Layer 3 of a small transformer language model trained on English Wikipedia (9 layers, counted from 0, width 96).
A neuron adds its activation times its output weights to the MLP's output. To switch it off is to set its activation to zero at one token and run the rest of the model.

Output weights of the MLP neurons that the questions are about. A number n stands for (n - 500) times 0.002.
n18: 588 696 556 921 822 696 464 306 460 582 480 563 412 472 512 484 379 357 697 409 749 399 426 757 674 277 763 270 577 599 479 657 429 578 590 525 540 310 529 377 409 233 705 346 294 390 568 654 479 460 565 771 652 604 369 416 214 232 581 329 470 446 484 733 372 337 487 597 608 731 326 826 273 458 364 348 375 626 451 668 438 372 388 388 708 522 152 502 521 595 311 535 491 647 550 390
n36: 283 543 312 340 260 340 601 475 452 393 540 439 670 450 456 697 558 548 374 686 340 625 503 468 621 750 342 451 428 678 454 652 198 584 690 602 576 381 799 298 468 606 324 528 401 638 568 574 358 795 430 637 404 526 722 477 272 569 548 332 405 734 596 599 443 550 501 534 626 509 383 571 402 497 752 535 493 488 615 476 423 345 344 562 834 945 275 84 347 352 518 513 479 404 424 521
n41: 716 629 506 700 630 259 669 527 607 447 733 574 730 378 679 526 695 594 607 592 270 492 359 420 498 432 394 368 641 789 586 583 405 413 753 260 429 652 353 364 335 649 642 670 384 538 511 683 655 427 387 518 560 334 510 248 266 552 418 533 403 518 458 298 334 586 443 568 345 479 573 350 475 567 481 318 487 433 624 436 620 614 280 629 431 546 537 635 379 507 542 482 438 433 187 535
n54: 633 669 640 389 301 558 404 400 580 510 494 215 474 611 495 640 473 599 714 589 564 545 423 538 411 774 568 556 355 920 461 494 491 618 446 119 490 647 633 345 605 400 518 505 471 390 393 518 575 553 487 642 443 508 298 318 311 554 706 391 657 761 437 573 60 415 474 510 547 720 513 239 475 381 438 563 532 584 590 466 575 625 338 285 689 922 374 481 449 401 512 368 359 361 649 430
n68: 388 586 402 288 529 688 550 546 398 600 490 578 306 517 538 679 545 470 519 489 577 528 476 103 277 216 332 714 576 384 751 411 576 396 750 573 269 459 454 584 661 446 459 401 544 410 383 287 608 363 703 513 496 340 434 525 236 477 521 319 600 542 720 769 532 509 493 483 602 561 542 592 556 767 460 456 105 424 576 326 372 721 659 475 686 570 429 658 328 385 414 556 717 695 377 630
n81: 634 671 289 409 611 294 510 766 74 629 560 634 724 481 44 229 516 549 763 725 592 468 556 557 275 692 515 543 624 500 519 416 482 430 500 395 404 270 365 480 456 402 465 552 549 713 569 417 381 529 557 645 451 693 768 663 341 503 457 515 261 434 719 525 573 775 455 291 393 729 455 765 476 337 512 499 295 487 445 593 468 484 531 306 423 652 483 434 819 470 544 469 257 512 241 780
n86: 452 486 345 374 506 461 640 652 252 430 454 494 120 390 360 850 566 527 598 587 534 234 421 228 518 652 527 452 364 596 578 510 585 515 436 763 431 488 509 512 656 550 649 418 632 527 850 619 588 333 502 335 495 468 474 576 396 665 563 201 334 221 447 483 453 557 512 618 906 270 675 425 694 681 341 364 566 163 427 571 663 567 520 515 505 272 360 570 534 447 587 540 314 670 562 759
n90: 445 722 607 572 209 309 446 370 485 555 605 614 324 679 539 488 558 519 459 482 585 381 390 754 584 639 571 660 435 388 593 387 366 667 497 706 300 653 469 537 625 508 372 671 494 318 577 787 472 537 326 485 652 261 604 499 666 478 612 281 649 426 382 554 486 408 520 332 140 410 556 605 688 400 392 486 49 640 494 709 704 615 532 298 526 723 339 196 575 393 575 508 534 573 477 368
n134: 494 644 851 840 243 568 633 661 492 605 381 46 472 452 401 562 577 190 548 384 383 306 460 347 511 588 401 344 479 805 383 549 502 421 859 599 336 407 679 579 583 627 417 629 448 454 545 381 300 337 716 348 428 376 294 378 528 523 496 324 763 608 714 269 660 276 312 216 587 410 675 880 473 466 469 492 542 546 357 666 497 401 647 758 633 261 545 262 541 564 619 630 466 711 384 610
n136: 289 396 372 755 507 536 400 423 691 448 488 756 398 561 651 661 471 458 420 493 672 422 444 288 437 600 851 718 447 477 369 616 550 383 723 246 604 561 539 467 534 174 522 461 461 562 496 514 506 224 568 611 484 484 678 595 599 167 559 506 717 578 758 358 439 648 260 464 623 539 407 502 375 273 701 498 634 575 491 362 383 364 694 444 274 729 325 564 351 690 229 541 676 463 193 505
n139: 644 379 664 376 267 500 171 621 477 519 201 776 347 389 602 506 253 362 666 342 691 419 423 684 601 639 613 540 533 250 327 884 626 576 339 672 507 369 492 515 464 488 603 392 592 237 663 175 557 551 596 539 473 480 501 422 586 578 524 817 388 280 640 317 620 654 450 420 663 357 617 524 775 560 447 705 699 570 287 392 151 598 713 263 353 572 481 356 622 548 426 628 584 585 213 600
n160: 487 546 795 885 553 678 388 598 575 473 452 504 641 604 483 628 248 357 499 469 527 847 515 435 806 650 383 323 687 550 468 538 449 447 619 185 537 683 552 446 627 536 712 463 211 254 754 469 486 541 558 694 744 656 380 513 507 621 216 616 556 206 288 779 336 56 320 588 379 681 436 643 265 316 288 471 613 320 20 407 289 547 517 332 631 463 604 689 331 291 339 595 597 743 443 371
n169: 243 757 511 384 398 508 627 724 558 688 492 338 352 471 460 361 485 391 452 889 272 568 645 580 332 353 363 446 569 884 428 600 577 308 611 732 753 327 481 532 446 484 711 446 600 532 191 443 446 575 581 502 569 396 366 315 381 554 376 612 321 244 402 605 340 525 448 444 519 747 659 544 488 670 459 385 477 453 686 390 494 735 588 489 464 565 481 574 321 684 776 343 470 506 403 352
n171: 560 522 559 578 398 607 506 816 555 310 776 376 522 334 531 417 635 130 307 664 568 253 239 54 614 462 455 120 283 620 486 605 588 717 574 466 542 462 430 303 439 623 585 433 693 475 594 673 222 450 630 364 288 353 529 489 355 562 723 395 665 506 720 349 377 577 754 364 448 349 555 549 551 766 494 502 543 261 539 394 529 480 481 536 676 391 661 514 394 381 611 915 545 715 500 489
n180: 626 665 877 798 420 363 399 512 300 330 447 712 519 522 351 592 427 646 294 288 482 479 363 621 539 358 413 469 494 442 498 533 599 388 63 532 723 566 627 532 433 179 296 550 374 367 663 594 472 364 320 378 364 841 592 266 693 487 393 660 526 707 410 701 669 625 446 583 748 358 472 596 197 346 762 457 544 530 664 545 752 706 316 457 420 568 571 457 409 400 769 606 550 567 149 436
n187: 333 588 588 468 679 541 617 388 553 556 520 678 530 413 635 485 574 825 480 476 610 611 732 547 428 438 677 896 357 378 297 392 377 351 493 410 573 422 324 460 166 378 389 603 523 840 308 529 655 921 492 499 583 556 652 555 285 543 585 641 312 287 208 485 527 265 365 514 524 492 249 307 366 376 512 651 505 514 502 399 543 531 554 581 544 516 910 505 353 465 678 351 620 637 299 325

Each question names a token from some text and the token that comes next. It shows the activations a of the neurons there, in the order above. A number n stands for (n - 500) times 0.015.

Then comes g, the gradient of the next token's log-probability with respect to the MLP's output, scaled to length 1. A neuron's effect is roughly proportional to its activation times (output weights . g). A number n stands for (n - 500) times 0.00086.

"ian", then "i"
a: 500 500 539 502 500 515 509 606 500 520 565 511 500 500 545 500
g: 730 251 775 372 750 508 461 540 599 478 586 523 435 568 418 308 397 472 601 479 438 530 456 461 385 281 537 585 633 347 392 453 471 453 668 533 575 375 390 613 325 571 693 546 396 537 316 393 680 512 388 427 407 494 643 613 423 487 466 814 541 319 470 342 509 461 510 649 603 509 607 531 620 651 396 658 598 679 479 512 335 478 250 609 459 390 649 590 492 574 341 431 517 526 306 460
Switching off which neuron hurts the next token most? n139

" content", then " types"
a: 678 501 510 505 500 658 500 510 500 500 502 500 541 500 507 500
g: 361 373 770 469 711 647 520 410 471 436 536 471 410 317 325 420 606 459 486 523 673 342 519 397 519 405 742 395 712 593 550 379 420 466 643 455 413 480 443 575 435 442 457 308 535 220 449 525 483 461 470 344 722 802 479 618 402 535 482 381 433 391 455 415 531 563 701 717 434 376 671 399 559 551 404 612 561 376 372 700 456 529 542 469 724 479 449 576 537 452 721 649 320 565 542 384
Switching off which neuron hurts the next token most? n18

" Dam", then "as"
a: 510 500 580 500 500 515 518 581 500 518 542 500 500 500 693 500
g: 355 356 609 545 600 520 628 460 157 476 324 464 607 727 492 602 361 440 591 672 545 425 257 547 557 690 459 358 647 401 323 538 424 404 500 366 516 623 470 607 470 382 617 570 704 500 597 546 570 410 461 764 401 425 427 619 421 659 554 647 626 631 427 360 552 511 503 465 551 419 533 521 456 437 507 571 583 314 559 488 381 450 96 594 476 508 543 741 417 558 543 550 482 609 350 301
Which two neurons, each switched off alone, lower its probability most, in order? n180, n41

"ol", then "ar"
a: 500 500 550 500 500 523 500 510 500 500 500 725 501 500 630 500
g: 418 508 663 572 603 734 427 527 695 354 595 552 369 609 414 425 469 202 740 424 569 715 410 666 428 350 335 613 420 611 495 584 373 375 491 475 290 457 240 531 594 623 638 376 476 611 624 356 616 524 447 591 549 406 656 543 516 685 693 507 474 413 487 470 480 445 571 595 551 480 497 632 500 394 552 463 518 372 476 419 536 368 364 637 638 218 551 468 343 765 520 284 442 438 380 499
Which neuron, switched off, raises the next token's probability most? n180

"0", then "."
a: 500 500 500 500 500 500 500 500 580 500 500 500 524 871 500 500
g: 793 544 391 537 574 586 506 440 578 390 497 560 389 416 279 512 334 599 625 539 637 473 393 288 565 480 492 537 373 338 657 667 499 602 435 395 455 578 563 510 523 564 401 495 514 448 268 582 604 551 460 354 412 406 330 603 545 387 510 494 528 582 364 566 723 438 562 605 845 688 510 468 683 552 534 301 398 169 236 407 607 572 623 315 443 520 490 425 371 538 487 574 554 593 534 720
Switching off which neuron hurts the next token most? n171

"le", then "h"
a: 500 500 539 544 500 526 500 587 500 500 507 698 500 500 650 500
g: 490 559 457 587 664 437 471 745 648 549 478 450 376 518 576 435 509 563 606 417 457 517 541 281 427 592 307 543 439 429 537 368 399 369 393 417 633 452 549 662 510 480 675 564 388 87 771 433 504 493 540 616 563 570 513 503 556 635 488 504 248 664 489 509 616 727 515 501 563 441 443 444 523 441 329 518 504 579 413 581 508 463 219 467 551 534 349 337 515 556 474 331 722 365 876 444
Switching off which neuron hurts the next token most? n160

",", then " and"
a: 533 500 500 500 500 618 500 500 502 587 500 500 500 500 500 500
g: 444 614 329 600 304 396 475 530 307 381 464 347 462 811 551 512 451 344 522 536 509 330 494 474 529 458 476 539 261 553 632 761 415 541 575 456 358 600 499 412 695 518 372 723 484 708 318 294 368 480 307 456 496 703 539 452 603 739 511 450 653 348 543 489 718 292 558 442 488 395 491 400 622 553 482 445 443 614 692 593 522 502 428 551 594 429 728 537 630 555 487 441 444 614 290 521
Switching off which neuron hurts the next token most? n81

"ote", then " analy"
a: 616 500 613 500 500 500 508 527 501 538 500 500 568 500 500 500
g: 511 368 477 418 462 525 552 495 585 572 426 394 454 456 407 492 434 497 411 547 643 436 511 757 508 206 773 327 560 462 621 499 588 647 585 493 554 521 526 382 387 489 471 577 609 287 364 545 417 783 497 534 631 611 330 443 476 425 490 511 293 264 604 528 679 543 378 390 419 444 423 599 504 286 541 482 406 650 535 420 510 410 703 581 439 282 197 608 534 438 623 637 695 732 632 626
Switching off which neuron hurts the next token most? n18

" month", then "ly"
a: 620 500 500 500 500 500 538 570 500 503 658 500 505 500 513 500
g: 434 442 699 491 537 465 539 425 633 586 602 530 571 452 528 473 666 484 561 560 582 357 404 499 425 349 556 473 727 523 521 411 499 157 558 267 476 587 506 291 562 681 833 496 539 471 427 561 470 417 262 510 404 727 443 427 454 624 338 270 588 359 405 251 563 566 638 700 463 440 779 424 529 543 494 603 530 397 420 477 415 667 311 497 551 446 497 405 482 532 674 416 404 643 666 462
Switching off which neuron hurts the next token most? n86

"M", then ")"
a: 500 531 590 538 500 500 500 557 500 630 526 500 500 500 502 500
g: 457 576 170 604 406 412 571 395 732 657 538 603 469 582 703 472 546 551 464 390 556 663 525 430 536 497 335 400 427 593 368 519 610 384 514 456 269 584 216 425 609 526 587 593 522 611 576 432 636 610 635 536 296 326 686 410 317 550 419 464 635 567 514 676 534 558 363 299 446 487 530 600 530 452 300 555 602 506 446 553 337 677 693 399 353 665 257 496 412 507 455 606 414 723 494 413
Switching off which neuron hurts the next token most? n136

"9", then "9"
a: 501 500 500 500 519 500 500 585 500 500 500 500 603 500 500 972
g: 438 370 441 547 523 349 487 604 458 373 644 556 283 612 524 783 795 217 570 352 592 509 556 547 578 280 374 569 541 478 405 497 634 472 385 504 488 460 399 469 218 582 603 554 502 453 459 424 505 538 537 317 534 507 568 438 492 690 464 631 468 385 177 539 690 503 408 488 608 551 471 630 509 594 429 500 532 374 347 447 648 620 558 717 485 664 520 641 669 448 607 407 299 673 420 291
Which two neurons, each switched off alone, lower its probability most, in order? n187, n169

")", then " |"
a: 500 620 500 507 500 547 500 500 500 515 533 500 500 500 500 500
g: 694 611 388 853 575 338 514 428 470 259 512 507 653 487 588 426 481 626 517 370 519 439 478 438 527 578 638 573 461 618 584 480 413 214 486 485 459 443 642 661 498 719 443 797 445 606 522 497 433 273 620 601 360 446 693 515 552 556 452 577 367 323 609 608 350 592 564 427 424 557 485 334 420 387 427 475 477 468 547 712 506 484 603 342 609 438 261 577 658 267 487 442 382 558 513 280
Switching off which neuron hurts the next token most? n81

" and", then " other"
a: 500 584 694 500 500 500 500 531 500 512 500 500 504 525 502 544
g: 712 446 477 553 578 421 622 611 604 419 696 558 593 383 415 557 508 434 760 580 431 532 464 262 677 469 435 472 581 229 652 506 305 366 329 390 418 411 485 636 326 694 721 391 516 463 604 380 586 611 386 463 576 461 297 547 389 495 566 435 412 547 565 612 635 555 399 458 600 515 543 442 427 796 407 484 504 729 380 338 471 297 509 317 511 534 548 600 561 698 622 509 449 296 321 522
Switching off which neuron hurts the next token most? n41

"f", then "ront"
a: 534 500 847 500 500 500 500 575 500 542 580 500 500 500 532 500
g: 703 708 500 622 419 559 430 566 600 746 387 450 607 358 412 405 486 307 433 405 594 338 623 397 645 379 516 372 580 410 678 449 684 432 501 499 439 791 421 558 598 382 511 552 629 438 498 608 308 461 604 562 416 282 595 360 575 614 619 596 509 457 315 483 436 496 562 595 572 493 722 410 454 277 502 543 541 366 592 390 450 551 162 396 713 246 474 537 605 388 470 608 533 396 527 609
Switching off which neuron hurts the next token most? n41

" campaign", then "er"
a: 530 541 507 511 500 523 500 523 506 501 501 500 500 500 570 500
g: 568 458 645 478 744 716 363 456 528 658 488 513 548 533 459 632 589 383 591 494 230 426 271 497 448 597 505 576 531 447 621 333 384 559 629 622 446 438 466 846 533 437 416 507 333 247 446 483 602 485 520 539 544 635 433 558 446 586 561 293 391 247 246 473 647 460 510 709 530 429 553 449 663 753 408 425 489 480 491 538 467 759 435 531 544 514 448 644 467 486 347 593 515 282 318 440
Which neuron, switched off, raises the next token's probability most? n36

" Bronze", then " medal"
a: 500 573 500 604 587 500 500 504 500 500 500 500 559 500 500 500
g: 498 430 656 508 672 676 427 446 523 498 634 530 493 552 462 246 423 365 350 596 441 556 532 798 595 260 621 391 529 634 633 460 550 480 499 373 479 614 412 447 386 313 643 390 626 440 512 586 397 657 346 440 785 698 415 557 379 476 491 512 385 438 390 402 284 472 460 520 692 402 406 597 731 512 480 634 744 332 283 484 470 657 430 344 474 590 598 333 335 563 522 493 460 652 525 568
Which two neurons, each switched off alone, lower its probability most, in order? n169, n54

"ome", then "č"
a: 500 500 625 665 500 500 500 581 500 545 501 500 500 500 511 500
g: 570 653 685 489 448 521 431 698 325 586 665 538 522 527 737 511 330 673 670 607 417 453 455 456 432 375 539 567 773 505 601 361 599 620 310 345 522 552 375 595 596 514 359 414 409 585 594 483 515 652 293 347 479 699 556 397 451 566 601 767 457 359 458 508 351 379 331 562 575 347 528 398 673 435 609 441 331 297 600 403 581 573 478 424 496 615 498 421 375 322 457 243 471 420 664 609
Switching off which neuron hurts the next token most? n54

"0", then "8"
a: 500 500 501 500 500 500 500 500 684 500 500 500 554 756 500 500
g: 677 420 462 734 449 227 774 510 593 391 511 402 607 589 525 339 452 547 457 491 724 615 526 530 425 347 547 381 655 489 568 433 575 398 439 388 310 528 675 384 540 607 481 477 457 554 590 529 684 576 680 391 601 388 375 237 583 604 428 595 462 217 428 490 527 369 523 326 630 641 498 485 489 499 415 526 467 453 408 603 463 268 504 606 648 617 627 495 490 281 681 741 529 344 337 439
Switching off which neuron hurts the next token most? n134

" Health", then " Affairs"
a: 501 514 510 722 500 539 504 510 515 500 500 500 501 570 536 500
g: 379 627 400 647 749 682 586 383 791 451 447 527 553 545 643 417 518 404 491 620 558 348 294 550 635 301 399 419 230 314 502 562 558 395 474 376 453 552 561 477 579 605 230 490 429 372 505 455 416 498 662 436 444 670 398 505 524 540 518 224 429 504 496 259 532 495 587 661 322 391 584 504 551 525 550 594 391 499 613 770 544 503 619 360 538 327 489 423 556 568 693 485 419 694 683 526
Switching off which neuron hurts the next token most? n171

"eal", then "th"
a: 500 500 624 728 500 526 553 577 500 500 500 502 523 500 696 501
g: 638 459 588 607 596 578 473 566 616 591 522 301 652 431 583 836 320 572 439 426 499 437 522 370 510 323 770 465 516 583 463 515 381 377 454 510 357 435 723 506 404 398 693 639 467 382 603 390 668 479 392 619 628 407 383 404 610 325 497 346 656 570 618 345 464 702 423 298 540 299 620 287 526 408 497 652 411 542 381 562 666 577 558 298 555 379 388 455 599 513 399 505 484 400 723 456
Switching off which neuron hurts the next token most? n54

"al", then "ified"
a: 500 500 576 500 500 500 559 505 500 503 500 567 500 500 526 500
g: 454 404 508 486 631 396 729 512 591 335 464 353 461 284 764 657 207 732 628 459 413 524 285 480 435 548 641 659 505 449 458 488 690 744 438 448 525 513 508 759 321 458 469 456 506 679 565 402 574 510 243 328 508 352 583 403 536 372 516 456 409 370 447 472 606 651 578 495 524 618 336 566 493 652 313 553 367 476 662 483 425 585 779 380 487 533 447 453 653 484 386 552 483 477 562 441
Which neuron, switched off, raises the next token's probability most? n160

" F", then "at"
a: 500 542 520 562 502 500 500 535 500 511 506 500 500 500 500 500
g: 358 331 719 430 309 613 496 617 631 406 505 362 556 489 267 612 455 507 656 288 425 285 385 687 435 439 541 455 437 453 480 468 322 369 481 357 405 764 361 673 477 468 413 561 555 349 527 559 551 431 518 676 395 637 683 443 579 547 436 641 465 406 379 633 509 619 502 669 602 607 646 591 566 595 582 543 400 640 327 390 569 536 211 556 371 752 454 634 397 429 593 526 530 687 372 442
Switching off which neuron hurts the next token most? n54

" and", then " world"
a: 504 573 507 500 500 500 500 507 507 510 500 500 500 500 500 501
g: 548 573 292 627 438 337 465 443 332 533 560 481 576 593 514 669 353 592 624 391 389 412 569 648 416 476 721 452 434 442 485 626 483 878 533 294 500 358 361 478 496 479 518 506 441 352 355 660 285 716 303 621 511 431 744 458 487 475 554 633 445 444 675 599 536 646 529 466 514 597 494 588 662 318 438 294 549 600 372 449 513 572 454 498 449 535 394 360 584 509 196 760 621 457 446 510
Switching off which neuron hurts the next token most? n36

"IS", then "TA"
a: 500 500 518 723 500 500 500 571 500 678 551 500 500 500 561 500
g: 439 449 313 493 376 315 381 447 273 682 617 495 437 336 326 652 396 805 283 627 465 535 436 622 509 484 487 544 569 347 503 465 493 476 603 539 405 621 606 460 455 516 512 676 601 544 548 354 444 455 571 629 853 562 490 582 575 521 424 506 358 605 436 229 436 444 599 402 448 515 671 564 727 533 600 481 220 409 400 368 549 629 447 482 510 399 609 552 715 272 472 419 592 505 671 605
Which neuron, switched off, raises the next token's probability most? n136

" In", then "e"
a: 521 501 561 608 500 500 500 588 500 586 507 500 500 500 500 500
g: 514 440 755 337 590 578 545 604 665 554 240 270 479 495 507 401 367 397 669 543 531 349 449 478 430 468 402 376 395 433 652 622 421 391 356 486 557 498 417 589 677 482 491 612 516 734 514 412 710 549 510 433 397 581 641 498 534 520 342 581 497 531 510 595 571 692 732 681 482 366 579 607 571 459 585 421 422 538 372 586 458 255 458 677 522 163 611 520 579 360 357 246 652 394 384 581
Which neuron, switched off, raises the next token's probability most? n54

" policy", then ";"
a: 504 515 537 556 500 740 500 501 508 500 520 500 606 500 612 500
g: 555 549 435 652 281 501 404 552 561 444 674 391 579 361 599 456 460 504 403 261 563 441 538 443 543 601 555 504 694 555 408 437 340 239 453 503 348 357 414 674 479 779 417 648 363 671 352 769 531 412 591 768 321 487 482 268 589 483 724 435 553 527 516 514 621 760 433 409 368 569 402 497 570 448 382 530 575 532 623 604 519 473 511 667 345 600 293 630 435 486 301 573 502 492 476 466
Which neuron, switched off, raises the next token's probability most? n169

" Oxford", then " University"
a: 500 500 532 519 500 645 596 608 500 528 557 500 500 500 554 500
g: 348 523 702 748 646 437 459 379 631 395 497 667 473 434 343 631 518 578 614 248 500 375 425 745 541 490 714 284 407 333 448 512 688 391 544 485 563 537 322 372 316 558 691 394 530 635 637 572 569 415 448 549 404 664 599 438 413 458 427 507 326 463 394 456 622 485 545 690 614 496 457 294 499 454 525 623 483 387 532 524 194 494 421 574 502 329 558 514 531 297 687 476 559 705 471 648
Which neuron, switched off, raises the next token's probability most? n90

" international", then " sp"
a: 501 500 514 526 500 565 516 511 563 507 520 500 502 512 514 500
g: 539 481 543 437 356 401 364 464 317 572 822 623 506 483 469 441 331 487 333 619 289 483 579 546 583 588 546 618 480 548 467 617 271 468 307 482 466 468 263 440 345 357 522 414 666 295 618 541 630 525 302 471 646 611 667 501 374 409 614 731 566 423 456 359 401 625 570 638 624 605 335 531 485 535 459 737 561 318 531 586 632 563 480 334 683 663 388 590 547 386 405 577 316 554 580 623
Which neuron, switched off, raises the next token's probability most? n134

" Go", then "og"
a: 516 500 541 534 526 500 578 550 540 500 501 500 512 524 503 500
g: 513 406 429 582 518 403 472 245 507 444 645 591 477 508 533 584 675 420 248 623 550 480 653 440 731 544 600 498 591 327 417 428 519 599 526 706 581 647 318 573 482 376 349 683 603 486 302 357 474 518 306 712 479 498 479 458 490 598 141 624 554 421 464 422 472 478 484 625 372 499 664 340 532 332 736 447 567 495 702 706 497 394 267 406 352 689 538 592 563 546 520 556 423 539 400 437
Which neuron, switched off, raises the next token's probability most? n86

" non", then "med"
a: 500 500 500 509 500 622 569 501 500 500 501 500 500 500 500 500
g: 647 320 776 378 338 459 533 597 598 415 266 301 358 417 449 571 527 694 358 468 616 358 419 607 473 419 759 408 409 552 686 349 408 380 634 270 542 440 633 519 591 425 598 681 558 423 810 281 458 307 583 491 454 521 558 235 560 383 464 564 450 559 581 448 598 485 631 429 510 663 627 491 568 667 558 322 533 535 441 448 504 479 428 597 392 613 397 389 440 580 489 521 627 675 552 481
Which neuron, switched off, raises the next token's probability most? n81

",", then " both"
a: 616 500 500 500 500 547 500 500 528 588 500 500 503 500 500 500
g: 494 394 610 314 611 454 617 524 332 482 521 379 596 402 490 490 560 513 506 593 371 557 457 426 568 722 592 383 384 307 758 679 729 370 452 551 424 574 484 411 418 594 453 447 513 764 677 347 419 492 381 509 435 360 475 632 476 425 316 814 658 629 500 514 559 810 446 377 596 584 459 448 464 649 537 403 523 337 478 543 572 452 572 439 577 506 647 420 363 364 319 296 710 471 289 460
Which neuron, switched off, raises the next token's probability most? n18

"ving", then " health"
a: 661 500 600 500 500 500 505 516 514 500 510 500 691 500 500 500
g: 398 559 558 454 755 557 326 380 575 454 451 383 487 471 618 706 755 582 435 358 456 408 603 415 676 423 410 559 578 386 422 363 441 495 418 354 546 411 503 373 567 662 594 331 643 436 421 487 645 441 374 664 597 663 600 651 504 633 516 613 433 544 686 496 511 336 717 387 468 625 514 438 373 267 441 427 471 388 567 482 367 669 521 602 427 367 372 265 427 425 350 514 534 692 499 858
Which neuron, switched off, raises the next token's probability most? n169

"used", then " on"
a: 555 514 500 500 500 519 500 500 546 500 502 504 649 500 500 500
g: 657 452 571 588 421 511 410 683 693 420 634 450 382 678 675 622 420 347 492 314 478 470 480 492 403 846 510 583 593 448 529 484 401 431 545 546 487 729 402 711 643 406 482 604 646 460 297 478 691 427 486 408 344 369 348 614 612 234 381 591 486 511 414 442 564 352 338 586 318 457 623 446 595 499 370 641 348 636 440 402 524 449 360 527 569 578 574 697 642 564 386 607 412 367 497 271
Which neuron, switched off, raises the next token's probability most? n169

" World", then " Record"
a: 500 500 505 548 659 500 500 527 514 500 537 500 500 507 500 500
g: 500 558 548 345 562 467 441 730 589 496 481 524 297 495 352 615 513 246 402 500 462 371 599 415 663 716 260 273 474 531 687 498 511 524 452 246 761 498 667 293 410 596 573 555 543 466 538 478 740 357 511 574 484 352 529 400 484 500 455 440 761 287 636 435 534 334 461 558 641 417 463 526 465 581 478 522 543 444 374 609 474 548 318 663 536 291 410 688 659 473 576 370 630 501 599 648
Which neuron, switched off, raises the next token's probability most? n90

" as", then " an"
a: 797 500 525 500 500 500 510 511 502 500 500 500 500 500 500 500
g: 439 436 316 568 546 406 349 401 615 422 305 486 733 570 662 682 563 609 463 289 518 570 503 439 490 619 571 568 237 558 415 431 673 396 572 567 570 574 468 435 334 388 641 534 520 443 417 336 422 444 596 751 588 454 719 711 571 591 377 651 338 514 314 594 562 331 197 532 404 410 731 461 458 427 433 749 593 426 656 496 623 524 372 407 407 418 594 491 587 372 547 422 384 583 597 526
Which neuron, switched off, raises the next token's probability most? n18

"ched", then " to"
a: 602 500 520 500 500 523 512 592 538 500 502 500 565 500 500 500
g: 529 522 444 553 361 269 389 563 681 351 481 616 394 687 739 778 648 491 507 306 433 446 509 426 354 633 470 510 693 469 494 419 369 740 464 389 340 575 399 516 529 324 713 817 473 269 371 407 468 576 548 482 588 501 507 273 580 592 638 423 342 406 434 634 412 510 511 604 504 453 652 421 626 332 383 593 475 617 613 654 351 529 513 566 393 478 562 505 382 520 523 366 640 515 596 345
Which neuron, switched off, raises the next token's probability most? n18